Layer 11 of a small transformer language model trained on English Wikipedia (17 layers, counted from 0, width 96). Numbers have three digits each and are written without spaces.
A neuron's activation on a vector x is SiLU(gate . x) times (in . x), where the dot is the dot product.
The model reads these tokens: "ou" "st" "ic" " p" "ian" "o" " on" " \"" "The" " Ar" "m" "s" " of" " N" "ight" "," "\"" " add" "ition" "al" " dr" "um" "s" " on" " \"" "The" " D" "r" "um" "s" " of" " War"

The vector x that enters this layer's MLP at each token. A number n stands for (n - 500) times 0.0087.
0 "ou": 639626606479526372692477300475506576524524404575415635604542313523539480423636478329473608241261535489405431345388374659609391398845470572479518383650430579469539370438479593625419720299316382537431592489485421493419515634447510576618703258477683673400738653703506468593260642602517504712
1 "st": 603287532574579345715548229654537596560407504633405621574591233518416613393773353466360699279724401513566485417469552616489304506674683439586421306538667376536488336363535529624540571345459337693383504548392473467442445656326420581662602417671507451541604499599426334479257730615504539549
2 "ic": 562429575576614389626509388584700390656657506508584537735485168487460670420861486447653740455496604409452440368454514552506191536661549500481489516525583584479520368325561522553521546265390497642301496712456343592425538508213566392491469669358522542446610600578630359397268682589687578549
3 " p": 477652442462726692763476689341421676458344485729570587575507451649610516499647391331424658550695566510623517422463389632374379592729421566336409436548539498517470414314502450696526437514457579606673463471521138675537498584428416482578494391403448522318382794602680396354361697540524635564
4 "ian": 485332369479582545533476369279635702522679596492462511348813452528714515393461401522515608480298611461404673434529609622397483532345697559464569472695687694412417621343455465506471639492480581640615359663636196501658371549329578497400460503481535617748468319525532384284435662552521771638
5 "o": 556227511533652413573686285438464598570281519601434642476564154456519583389591570425519536402497647665409509541249431553401384368467503574582599287459583503405483409444467478510466780183372581514514464541516531433471518757336453556399389554431506671442561548544714619576254586820333539590
6 " on": 634835550540576509631473573509698781466457605597453340483487345493446440326620427446529549617719574481529575619605598685562437519403632519499651349641606542458400432514496543482573687317333554482708526675375505547542488492324442637633394432569663677313538660618405292353270651698679532653
7 " \"": 523818655455581553678490500440643712536469357542303420500470579659564583442612631508420527598513628615728549517448503803434417666515501612383824282555457536313633613337623608626546627528424298478513534486560498439435530619559447730697493457547519809542544568599414529338461648628624554711
8 "The": 704673599612517559477354443466547386296489443542586427492490442482699485377716391346384441540638517663638463571584435715610364383574482523530613342524412539310467436339663388521641430382480506441501424522540438530255309674452376698746399480503664668439555472600424355332430562948571561654
9 " Ar": 551865548614439560519281348396591649469574514349540369267492457758369479430639388252222570524583496472398459654489546508598419391537550455342440586586506490323450429571458483592446479680364567489490618535296337553430611735429338414598549688653548536551374723640483350457407504555317510823
10 "m": 598527402583516611641477359509542479354548681314474554515379432528416718601569448560522505422510619455452513607558472475414556562450524445251399459729324372195722457622449650735357442356719423257633398348699485604531606684355471605357611380544532481529328860601488279349419431635422565536
11 "s": 451315484632443319704497353588445449530438648399494517632484579427425668579497477389431466590569483546682344376431600614426490493551501414340554551550466346319664282621222576542474485319409583320537612730720384522366756590620497670314526370665560583335454643513473836470315604666469651648
12 " of": 553565608425652271646506448641707653640400471350586503530405491260495497236705362660453532571536564664611430498554593707401552558382606400471593477558483436424509416344336483599610590292367517402559518834497380503377626520274494606565513483632615584458343631594358231438330572752642515667
13 " N": 508632470432520454718716387371656701490640438577612547497305499798583499495504491391462490526330411433518351638672495630136410283715519400343587457605627414567548523341519410821493463579420576419492538553621359682509662701516357472531459712634437417428423596753478378488620445581291613563
14 "ight": 487528602476605456449335194495443551408671551272365471410654487409666622605641337521489640355527472470502457435433553600357416453638622374546541300371347342276597491708431509540585565396478245421452433509663414552362663680436496666439402582637554560346473498533348432526264466880495789576
15 ",": 432558459584628361745380487463657495565622562431690621497526336518493434259706532393523443609571567532485240338598472603371558524663667457412542443504411427528473509460535464633504387433274430476584532648625515593342476505306348686558440417504712844314558599523360587361383640805545416652
16 "\"": 550485700553692639471603389495653572491442391606571421448544318594505401502676571464605447430526547486377464532470473628404308583803422349326601571551631339467381421492503641686347445509310472765422327453657473476530417410395366683569428483507521794307502711680555750467389549695327312703
17 " add": 734744504677597507505625627641577674444332591622222636497483287484704436444425339497346432469782487450312443288506586542563467463642576539343553428673610530363375569493589616652540597442380332548576393439611351582447413508544429545386493468390431477302624666692361445473547769496676578780
18 "ition": 621511467608629258385489557432638563619488428497382508553480168512674621620628422483451692400430466363524369254485648522318348298346461466488755194564497428342513607598529646547398602527436457618501404468568478411687392600384532539443547620483780680377471557706666581420431716421406420783
19 "al": 586357457570529444443396595764701427546464410561518531535464247469516561497679399457617595316349643636422334474409491611599252308470452677472698498479697421484315425263500370601549464282337515723422448540432515441588471731321381676524484738439487841500548525635596471403495571687393556609
20 " dr": 648832520469435433561545284573486535507548451604583505476444341678745407599771228307400513452473548462444568284395338539379480439588611579403652780548525446535501505337548542525483309475445658614688506434540309538553539720531419486615533493377388457319428757596548566327634743479512563716
21 "um": 412578567242620553532434403314530682585588420490428607465391589616614700681489414600469563205429624502399509281502335598361399454440545546457319380572633599251437459453446488449345681343482358526656280591642403586667433570341417701471585241414523528626687423546574503386287587533258671690
22 "s": 454288441513411406536535605565516615582590535476497543387500445431426654648599454342438415543420788430424378393469652581486371481691538436501573397592683577385520414400355515457416676227317657639563566483658458471645501705551296715517587511457570861569520579582483849377388545587244648622
23 " on": 731736462542621521567503637567667753603487638557402409444564383463423454374585341436486576575715592483481546602573669594527391512368542520544689393551694477470316388467441432571541707226370514538672623592329408496552536515334420668599472616498703744349483677662396291472343636753644573545
24 " \"": 522811709415549573628490530446599707605469314537309443446475626714526582498591601481422531613445619602696554527415519810398393691496485643429842303547536497358661641339592548653514633504498304484522586444543460436485565615596462730663511520506554824555543551582415563373455587654604553690
25 "The": 777649588572541561419383444474512335302473440532546441479509467526649489422640315340410440489608591683632464553586465665577398381576468538559607341483433497325482455371620349538666400389463504377469434465515385547249327691466416702760418508452652649472508444619428393316441532976555590676
26 " D": 534524504617579351624477654435515765572461464494501439611441505721630393479524301392161509537525486366379359587475558570368467521697684528292533412433498495506503527353442441655836493561541576434352338493533369555605515677537272569689382660536497549473454727775499506740516594598345581778
27 "r": 540609560556361388567505245594508387454515262584573523483332396683676508466816333463341524667520336365279470507580413503417510395528577474441781912431490474642653557507635548448550361432472736563602499467612362602361570592472492552487412542509333571391289615491539544605488704542341506846
28 "um": 436593583338653396551394267336541582519649355358443553491353584590677715716472451553387531184260638559400498311472338550295498392546641531365295414482502460365479543590499467552472630276422335458586315692670452602485477494411475681307747444456609540432564330380549406573289570508307728594
29 "s": 392340480678482195652524490569378491426616547393500628494611479296459692675538386292413403477440781541513386250384611577397499439717587458433490357549522498386600361495420469499442551307358555491493571607721505452432576698605356661458512551681634751485412564570368839439299517575340617602
30 " of": 572527650452673265612487424669716654681367466345542498527467463321419567214778317613456550572561575670599418522562590670396474534467560448425575463532520491457427392316316389634683577258394467444563568784439351443389559568293461575596585604545674613432411653615373256517377569750596520586
31 " War": 449635461559684362615310277400502639496704638285547437376409375501659551563621315394486506418429364548536484456564605507422476504771564389368526382332521593330426464665395577718595640477433242510595449618663447458390591648537350582518506637443623340466430683748275721526260468725421513603

Each question shows the input weights of one neuron of the MLP. A number n stands for (n - 500) times 0.0029.

n19 gate: 344599704412609580566359535544567392368670491421579450352519646605568688327600415324503512472556584357391507378362436793360511601474522625510434593427437728528567414503565608574648581534312491482528429497621592331458574271434470448512581551444416416429432566376429516529506649488551366625
n19 in: 303645500573515581249497542541580522349544413641656208454409359637354606282547456339494618379577603570393356488512529652474537516445500484599237567500360644506558429521519577417582497576366485582689397602484436580479338430428601421436509362506438456601441759412481403490588453512542503450
On which two tokens does it fire most, strongest first? 9 " Ar", 3 " p"

n52 gate: 640509466465375497532615432465612348681475575466339478552680538403444428600709322534359308591332409380464414624550497578332500611481325535539421435371436614497536575437519590426669515779561621591668519660587558432445484521510530389395686510450563772686407527463478418407426359530597513465
n52 in: 363512672448521456537488328476378687598518479414408500692532454457205482340419613299451553651445573369629551476437577599580497475509645634342643548396438476500594617549476620398379432457364473406428430477363376537485542479430503799589591478606430497431623360527434594612514382598553659512
On which token does it fire most, and how strongly? 24 " \"", at about 14

n22 gate: 565301448530503560520627415430523517709822461536377367526641417692752461612381447442446417395465605452667476678458480578548485553371379653584414503397480523658656318459448575578474372473577552615634388649507709453659776478304613545532522274530516480682451500648620592419481510462530493503
n22 in: 554429568445407500507483451614399489427343677328588476627596435528466347541982386403674613538510460517468260436578539432450566556493568369591617596554598567654578486513578422399433490576533378281466596217363553518467230546317497557487616637356418387526432586467398373514319633493598641497
It fires most on token 1 "st"

n100 gate: 611334519581678457555516351578453424778474675487560390541523542572567388580604623650412366538479453371590403412604664545439509519513551652602561467349238679481550497577417519462525534617588712733532667583526780645621638401623549597506668372340590433531605522522538455438333551472546548523
n100 in: 527387408417396378514427450580466387569586575503672420480414407496316541161451448413283510479428470413550525503476739602594471476504575528496500506487314561624772527381551459612349323500446415606503734536641496774410376490448651581503560616607686664651806533476442565384588243559349638559
It fires most on token 11 "s"

n54 gate: 506491509624405464510454529579407384611732453420457538457352431503500534387476487417516775509377384463614299593612581575619631659435378579558446626432253410453422469570585344223368592729429385686478497612675519503619447531617422503445356558431465349437478527629288465590432412464535437475
n54 in: 523507436404658588376300339562500713524615342457497521622581589521517284639555486401465536219575326600648340557433410584500531558437449432462589627228573363524318510562334284473586520524556296345564517454521559507536324362384607752616500497381452415558534582447587592601401470581274261422
It fires most on token 31 " War"

n55 gate: 497494695536615636507478434494513533513583592386544384481584294579526442612521536566579674458423453629447726434345533471659470588304417710634552635585402591632364617429366408544434350451528361572545474506612490457453474460639295393274410530532564631479185407569373372569615474681493526306
n55 in: 465403503438636593384365309464295457349739687363324405434412591447442439283463634671569576461494516525591541382644470371428488385554468421275617388462450541461403526522584632567329516441541490384577354569564433513387584544369339535541484613519481422401465581443336351530313484358550775291
It fires most on token 14 "ight"

n89 gate: 565562545560297433550530525405424396416760386394514654466649654807507493562507363463358446590483449432489431342555407434555455546403521795610577565544408712524522452684549659617446554293452479338607465493450529471594406507482606517466145443605402254586486379428459552229355410643682374360
n89 in: 429404618380577603372406448442426341692564518451613569521807489570553346382565446451610483421723549437556560493670489436492414424292322482504496510416515320392382599386575439830465395377746341566664407510400500581313468510395531521437678552859550575329635514633695457607469364664364677605
On which three tokens does it fire most, strongest first? 25 "The", 8 "The", 14 "ight"

n79 gate: 484587458464522391477506540259634350503581301436551347579574471344609465658420631551586475436352350405500341564727378452439306516620304317678419609421427468374590522528400522474383638562443382516468658413627457497506348484399361544377572440549371368451619528566634464782454703435586360464
n79 in: 438583607384530390567433557486456468626531538589320423446486538567232476331427322503496487748411430486626504575425773641605506437758407427493309374381486602486564456380497902579402631458534404584428472410693429635467337554636646442348598553393545607411720457551431285440667503335528430531
It fires most on token 0 "ou"

n4 gate: 388381717646527580660390665543600393664571518452542522584446466418537644739690627275331416570638533385522416512652642476477511522344601593613395517635519645491386448559524610600584560500494631393576546645487617453408589485615506711566527560355435429567588506476631478409436506506267469553
n4 in: 503515558679396438624491620374548450712442521623500429565487371566746509710596518297382550515582441321601490623461481448577619426446612512609494400527372584473412593351530536566583512528405632547618662711478559606435625459315439533387598531387503713526512585396744527341483466430409451564
On which three tokens does it fire most, strongest first? 22 "s", 2 "ic", 15 ","

n197 gate: 300480360497550526580527599680551588361438527642527580574364383588517473517565503604629530733444490369464496723497366674605573333578572417532455349456496726407737531747421664592416517396547378600272407526617398479510569340583618376497447546349754483592357527309422438271636695376405562528
n197 in: 577359597729318553566616410637624517578558532424615526516557542341497523352589591633398541345435597614688534331327596477558398300590526500612490473576332468403533663565384433724393487428468637572715616339617450450453655632487364497468673473477432326432253400516446523590335448386570510526
It fires most on token 10 "m"

n34 gate: 556487519583593439555276611545635614359649616615556359491586570497598731459421510519587552636652475435556397425622386610363565703418604359331392687503464547471503582683456598444426272628668434488465592573575393409512230555516561335531435614538529570443651564407290589396473576400520481605
n34 in: 597455688454449439336273688733382486521514524479400482596343465389566479535367461616439653510530534345384338345510532608717500575620587341586352477445639552398352514604580542268555500574394296558733514217478471461378563687585744527726558457451465409500469544555174465615513388677471532525
On which two tokens does it fire most, strongest first? 17 " add", 31 " War"

n135 gate: 520524636438567464476308323493395518586732853497372562623446400581476408421568552467451650449608510493568496598710367531403595465337636521542493423376455500675461612556630326371607407548604591533612503359288553465646681706510480279470467468438431490265412216386602603714545623458416500538
n135 in: 355523403530559539418526790240460593439407390497516513386374715548503647527602514582278532573474422474323704368563541590440410558382706365609507628628466470430472490622633530556637562571274457419510430532565538623283500474351586710284493576473513643554483788533470433521405316366404625463
It fires most on token 27 "r"

n30 gate: 483458416507183615579653359645652457355671437396610433319449701500524374427497436572561425497641381528409471503528536521600623521406507550712158366723597266479760556463538556542425561489414632517503577308518691597520353551592477685452425561405644420547517520617198574694517546520590571359
n30 in: 489415528406417435442431629424401584558511504581500403257340625383684226536272745664475528585377455490315672507504701496710536359589521460256475537580536563446540451613610457359409500432378796465645493281393515566365511476370466689503660500611629400483458534542309457613665186551423644583
It fires most on token 22 "s"

n172 gate: 510472608411353716493558489560427334493619221379275521360628518518598549367493461572443432402547160262598485500535648416448441539693311475417511612644270514458623417628385622337479599443435608357538370723471633439534528650454618297380602475553479468540427531462427272385580644430680373369
n172 in: 837565668496343581473426405608458268535538363640492264455532581524614473382336330519621489351643411451476629560708771607544426496326370635304415353436500417362571504640534766258691407276290409675447588452571480535496462611473628406504545174465220469420443359594367580606482431569292562427
On which two tokens does it fire most, strongest first? 14 "ight", 27 "r"

n224 gate: 528532482303441276666442427704633256525557388385451321424589354558725408571352557524294500581493274410408485465570166542414362471434504571681343526531431444500434763381472440493611249443614420486602482527573518337315585466178388535493407504500638518578465397424458525362661330385587521432
n224 in: 560358639554406531656441471363341434518447571405518432584489306441369496315667374469373660589435514451493388426482456536320331507289475554726475513385445525203526334709600496500500653385392680476284403424581478749420400497724319469640597566385593379582624583444500278654351379384555216554
On which three tokens does it fire most, strongest first? 8 "The", 25 "The", 27 "r"

n106 gate: 658533450507584465537322352507602589658407394589392648604531688237507317520290770575299655680417516421327672615477493447546549382541497426606581425392548572527589553484600566559562403557575615633540316471579390466410417387567353627454487449403437397417272526444579470705472557455493369799
n106 in: 604638429635310408481524532725610338369562509418396378458332394494500512432494656588491572519349431333545526451534630445542451359503408506383288494561288527587516448423454589552503473675548592446890574518538551405485580473438518533488683684568556577606469622491524546554371494574249397447
On which two tokens does it fire most, strongest first? 27 "r", 18 "ition"

n147 gate: 549408556620490320426487313490422510314641438396717473401363612345441480546465510619416535533639506532476579575513490245424668503354657839439679475594362400576456435364575785686500500656455627510572553481385382348334533478404339390497452612566589487465477455494435691507469424487520726460
n147 in: 440482578572431589478359614504686379349617482416549457562404614631684443326541356222391604624520514472666634472493620889504411623607528421507625616671692423710496542657411214451354503450479426631504493459713445598445479393367320632350424478635318521622486394378419536668439418385427432325
On which token does it fire most, and how strongly? 27 "r", at about 16

n170 gate: 591497363416472433532268447561503372448525655478491577475487497637522398497342555625321537608836441459546493314702477307537612377625440629582529521488360309628572569482465475393288478497509478608570557540651382268562538611442412506609534546663596427284544580481386407421349583515680481484
n170 in: 521559658434630396525626772513531481519401540506350444452549366602568466550518544418396479695583386445452480319359487355480681531487540525684278561527380543484529445557410500402545458387552328425469317581561672624554543654453467412427591277369559596456300788330525553404477516541586525431
On which two tokens does it fire most, strongest first? 17 " add", 15 ","

n212 gate: 552592629324488551494560379616674522706769651598470606470574656529463509670547538539370689673467305485420484534479510531445695531606546444478456451382538549497510525676531460365364428578542469413555556384602557468554565494550387379521479408596453379385672249633331475421594645405303466516
n212 in: 503419444629483310371702507489678471543641668410521457338353266511444451549567600645183651511358397483507548256406753335493588507555567422579475454552698580599667493439641314458497483593420357466689500510453453558391549387504544448735548232649514387500549578773549507457660426402330343404
It fires most on token 13 " N"

n154 gate: 618514497514533739587691458582520483455378584389363466639546521601260670548318531600372441537526306537712507557658423368593503545599666431392640494507285423350714497618503483386344530469513342602530428526489601256586211583534487527760411420534401503315517589513665401580632684442531401527
n154 in: 615529554729496511545793421496478635555660457554306688567428485395732522598403415479452659733601387514526225478734511417370507629330435540623463558518213328329477395468729500446518684471447615274612438518256601638556431479511399564307316627511573540350504602589623558593676467316466544408
It fires most on token 17 " add"

n50 gate: 681487708780660562385643480451430589549384506706418377481520471490570519583552480462526397372558522607637618281614592468585545490517606558464685440557645352632795494636606487589409519422443389472343358537616606361528519422458602661544447606345484394586328512516573642705439471306477487435
n50 in: 607332635373516513631480476357410483538503460636377520576281626452806689362629340374745441554422425669500617437457486544745547401427769578545707642434559440642542406451537571627427365568388390543544348555552517306278574379616329493391349483483459436477369474450473656538532331497545459459
It fires most on token 16 "\""

n184 gate: 412379549350663519493446469443370259590434395555484739423411785547523477349541487574392542638525443351575521623559409490462418597551428513429414580539561474352497549791523457555375372597548376596307474364507530524561355586404601732658542351517513477525487519355520576547176372251514470589
n184 in: 609413587550407511504533268404440512712462485425677435612349396383648424279485419601523589519383433552496440523508410671339701333619614334629485725507403515477496353566599796579340385508549572448379401581162574805186435478531438721455459665592232595511545526422697668457236649434484635465
On which three tokens does it fire most, strongest first? 16 "\"", 28 "um", 27 "r"

n248 gate: 429526539477513221563399537671352627424503649583548405525510579523529760526584602612503440389441550426510510371587453438575361447409519526493484591526350500621557287650672471545354665428254271500542428440440600390519360519773416468618443544598399500335490525666555454610741435681386543411
n248 in: 363471284473519525436557330424393595477539441571617726500527579503503434566503430397426276500516589416394476643523503497618372520503595659517424598539295445609653318453477385659436618613387328302415596500554358453414434593556554519448465348790533687412409411574546493770805444613419523404
On which three tokens does it fire most, strongest first? 29 "s", 0 "ou", 14 "ight"

n215 gate: 342335503389383471449442720597395462571473652480683419532639467462480427483652584240632445520589465330538601543263555520248525551555560648429440397533208523397555428372447589546286348366474470684450237637620421473497580377487487666344448548470553570386503690523484563476538507462654305507
n215 in: 544163626441503661535487496780439725445668694470662438430475700331490606626285542323657650415444470423521389453381605510525532740564705386535610570614545328541461429536490674388517523320369483453480665625479556461357387557458444393396447451569462391372313646423466349454545531467665559466
On which token does it fire most, and how strongly? 11 "s", at about 43

n101 gate: 644622474436532618520545346624310483550553629572644584448507557364665517540392450231419381556554461425314413546566398477716506507538556202486453488562385643493538644500500507441425303513802231561540523526373544765516527374634621419503384466407563401538355532370520274599569473620388507587
n101 in: 607517493372551338646544511429528324479587392552545429435474549385524249629397680586436432434647459469318412410393504389695484500678343242658539536661171404433392649419360375410534459542606389609462647554626522547276391575542463373575537317367493238453455649524406437292679469637615394630
On which three tokens does it fire most, strongest first? 17 " add", 8 "The", 25 "The"

n90 gate: 627493524332484490700395580527708629699382476563550503708564446424480544459552545381410549300714523267613343590517465652500654421468537408361480772633507623503612503640463500570497678425613554592423738614524723413631500358466481377666635563537483507532547389371607619382295422435319551534
n90 in: 452421476465443517539550372507418482649466367564527587386475469327418562600438740584654550593362433622314579402490652527750302545511699646489431474770486683676543558593517473435567473677591582497476779526567182429573627580542609567476453376448359648493640560628357300366760490520408444542
On which three tokens does it fire most, strongest first? 0 "ou", 22 "s", 2 "ic"

n17 gate: 298406513717655260490368600680401450510610619545474628497514744540439558698624608503603500510516619280278425577519473445579569437463694516440373655595493729497771484459623432487487595543411465642593334531483353640459532519421587468392566457591487426515539403287436575493583412546683546431
n17 in: 507534206427510428612387397414717408569414548493517420787568428493459568401431264503741440500500527584682500463422352480453503500397572403658572526584710433521518687401575657514346467590493500407667352770744570416457620334573474557500260521651308558444493500728578473451390407389433617414
It fires most on token 4 "ian"

n247 gate: 389480566527609373527510490623653541350411592539432470407596483429566530507491550468319487523661634128630396451679723664604485413541316643503550632603352451586510190579546500601455430567555484395559629408459571348404464621530613197342625368566523615553392430500673427588491480541453400543
n247 in: 364425613503490424511513486399568376670424507578625524376626628454514322589366163433419420654424397466539648626728472302410599559568637281570455506369584284273571609573641250520574523559443534503339469543621345645130497560354510453601590376593559569520415616476463596444422497516553642562
On which token does it fire most, and how strongly? 11 "s", at about 17

n207 gate: 542426339486534453601476558500385456518570405490497368445677238529598461458366625738345500433554500427507252535413370679500480629391440457511489648783385448578598629642560314183421507340438563538518465446616782312401391503561470497559346830567419303524545435572573715637630595517554568355
n207 in: 617563634832223489484534704440613549452251249442473500643389472646583532618459532342560569188398611263455637484289504480346595476488535600710484463481649496453606324530606476547492504552558574205594741595577614585634583442312458496415439427662718614594645450496457207516575413545731269830
On which two tokens does it fire most, strongest first? 5 "o", 18 "ition"

n14 gate: 475511528522441551762434419716641305709561642451634615681690708346422351475381536535413479454654431377433301644507273315474738514637528489500489260619383577539577398407639472408500490511388479448585314401305207489493407611601579476329497460722285422698482452510472507504625454408581586550
n14 in: 409615488439764581138504364556401627448456754445421403617504504709702389643451403492736795476519608567430567551240860627697563480389738246524404526543329429536422551473329444539344500690570673442441620370393668635682340508508473625340395410300696540496571612328567572336542568603455371649
It fires most on token 10 "m"

n208 gate: 685522463551463671697509526588732432730503398549552740598549481747385553397497560482382712413566576715643628429475455571507480471642441475538497255454573537578448355314484475522515600547528475539379669647374606446618500497550533399531670516497444565452447591323534491532541600578449305450
n208 in: 454466584525509581392602481400482417538503364368393321633331525494472457571328418321497557463518434360623513420408401565458598632477574487608462488451440518534622632545351704601424573211619638401463407518478175557548376488437485485396497337606740537547565701579334491439547292509468397444
On which token does it fire most, and how strongly? 0 "ou", at about 17

n43 gate: 305514656189367408629365514552537451517381463644473638620472603378469371585627407453427401527712533326273486581254538497647601438306473407423442586433591507544602483533588249443570434383296433404317589572303584535503572553311529460430457311483428473536388437316534316556503500757553431387
n43 in: 313417540510445551612571562705612500601540685733326231614434376490676387477655426513405639434548558572642570582609575272496401497534523429520322540601534392557651559407327348362507516443415743513497593567421476408568517561379408435683455729570453556643480494555418483387702656497353581302
On which three tokens does it fire most, strongest first? 30 " of", 12 " of", 1 "st"

n10 gate: 455462542418425382575263590489514633595507465293579401459522602583671273500270564517611500497580558517453890548694572434699552511623259405561532667438403462444536445412465336431637633327383628486396623510478227522483486439238537551411701493363381395520549520359392546270464556500726454542
n10 in: 507586485374551181323485539447444492264530579459344511629764504519406327474701450496385445387240442404559508548549500594341577320344504706400489433526388659560375646511282523470375588435700250610710443438481364701566470456374287385530206531568492376594474296404511534361607402244403329633
On which token does it fire most, and how strongly? 4 "ian", at about 28

n205 gate: 494436606445524550323332318307638516414621557539545402307478439569603473597500389446571595715506426446374385620590488355436596491516530497428515574572351682445535467257755473473515432359402623494337649664431547478556445468411611378485435456488421485459651435515449594406575530291628641518
n205 in: 613562420493493717465392396430517375454483514179671658459558570511358479528384616639553638576470540629536540706806585231306661539518673553401490607429571626535371493410400583624425429247687527530359455340604361372581389564482563459602622625486441490258583560378521597464457531473553675675
It fires most on token 4 "ian"

n26 gate: 487357529394392569311642517480500584638656532542436477554588490630545357415376698433543449546647601615270490625416443571428434593537448457190464509359620372634527506484562250574490529579564535373607431450426637406557526449602422462522687356752523575603380550529697725349552598665540362352
n26 in: 500512445297443426566578487522552284232303414433658459425471332576426753454700466600598332522337515467551474576708563432559509481458558463462516506564355369330487622387543445512497509541621405578288423610659532741539519383388651527446566570478463290482337416485488447560465519420544503497
It fires most on token 13 " N"

n131 gate: 391326536401383662569528285556372624480406310801497418342371702363523351451410359417480573325584619389456510391622480581544449414339542670497314612608361468448393555665403710500392528395440356516532565640480473357569610497569581500490500533552285413562494506471468383473552296429397536366
n131 in: 598496567544600519512435451312324467348626653445469496238529778439535461267504464690294542370602561904373633516582415480612493556783606824674448400368435344567516473466480610531469677360543293481748381538402350350397528700572477566442619622460488516579524236461327686329418267579679660341
It fires most on token 28 "um"

n253 gate: 576570398549494324653559553439373345587388344446153348594580648490497302561262390516533581628494652563507312462506602494813577507523471561552481584629382569522540497568458417535406472358425399497408243380526428503354442460604525343425357349539638289567564506409430494520582522537559461516
n253 in: 621625443579457552687678475716493650647541453604330661603436405559561507409539541400490467639435480550694439520517531547236594328591574620590801487480413543340482594503338426534530460613716352424659456340559626521556626302843737447493586552439646503474483457404594524493526452455702640473
On which token does it fire most, and how strongly? 17 " add", at about 19

n202 gate: 602584314298442593573434352544534462516441497475399616400656494446543422391506456540573561612467545476549435565374494491526653329552292456325723485573688479631609481632559540380150509689573328409497512455217430558358541464437592518384497590609484379509485422338543463622385541506526374462
n202 in: 384416493463400468440355594681348466467569475377500511407580511523624566606392437690605827613433383292683435421500279507396503585481456544710489442367541381573413449718376431525614557474317833514427551658198432744500452663537661439582578331581368548388260656482580672477386709566380559419
On which token does it fire most, and how strongly? 27 "r", at about 3.5

n44 gate: 595526474336429195507542473570555588560559349617698520558721676717447444451629433364608462474358471390425576487562473438451488473384569437564334614539456552784476291348500612523594362714380451474480546592534575639615391545627326539526513687622282319478369401542539536459656546648480433430
n44 in: 535320723403417510601514115306500379597390500727430468604437518493744372422497601573540386376585448374544455314489369465365477381526546504366400351758616503528445475483468429546521635568330356590154489531595434504503489421633449517730579558525375624547348569542419536493799457714526486361
It fires most on token 13 " N"

n118 gate: 494468513648237640581371530420610484410506333409619651695434468331456459529370651519338519418564448506599483431472412547711421394549684590562327622556484531478343472601722560670590599336628670346569529491523634291669589543397533503631497582417446449503352386578538459585680516558425417452
n118 in: 573350563517572484452468455341477383591326427510262608507454578455356410443494195267414432654593273398503415427470651477454643544503597564644402393520469484544389792503340403271641523453664507643533611458586459572380507516680580615602327645634419460586643445539527403376345611590500595638
It fires most on token 8 "The"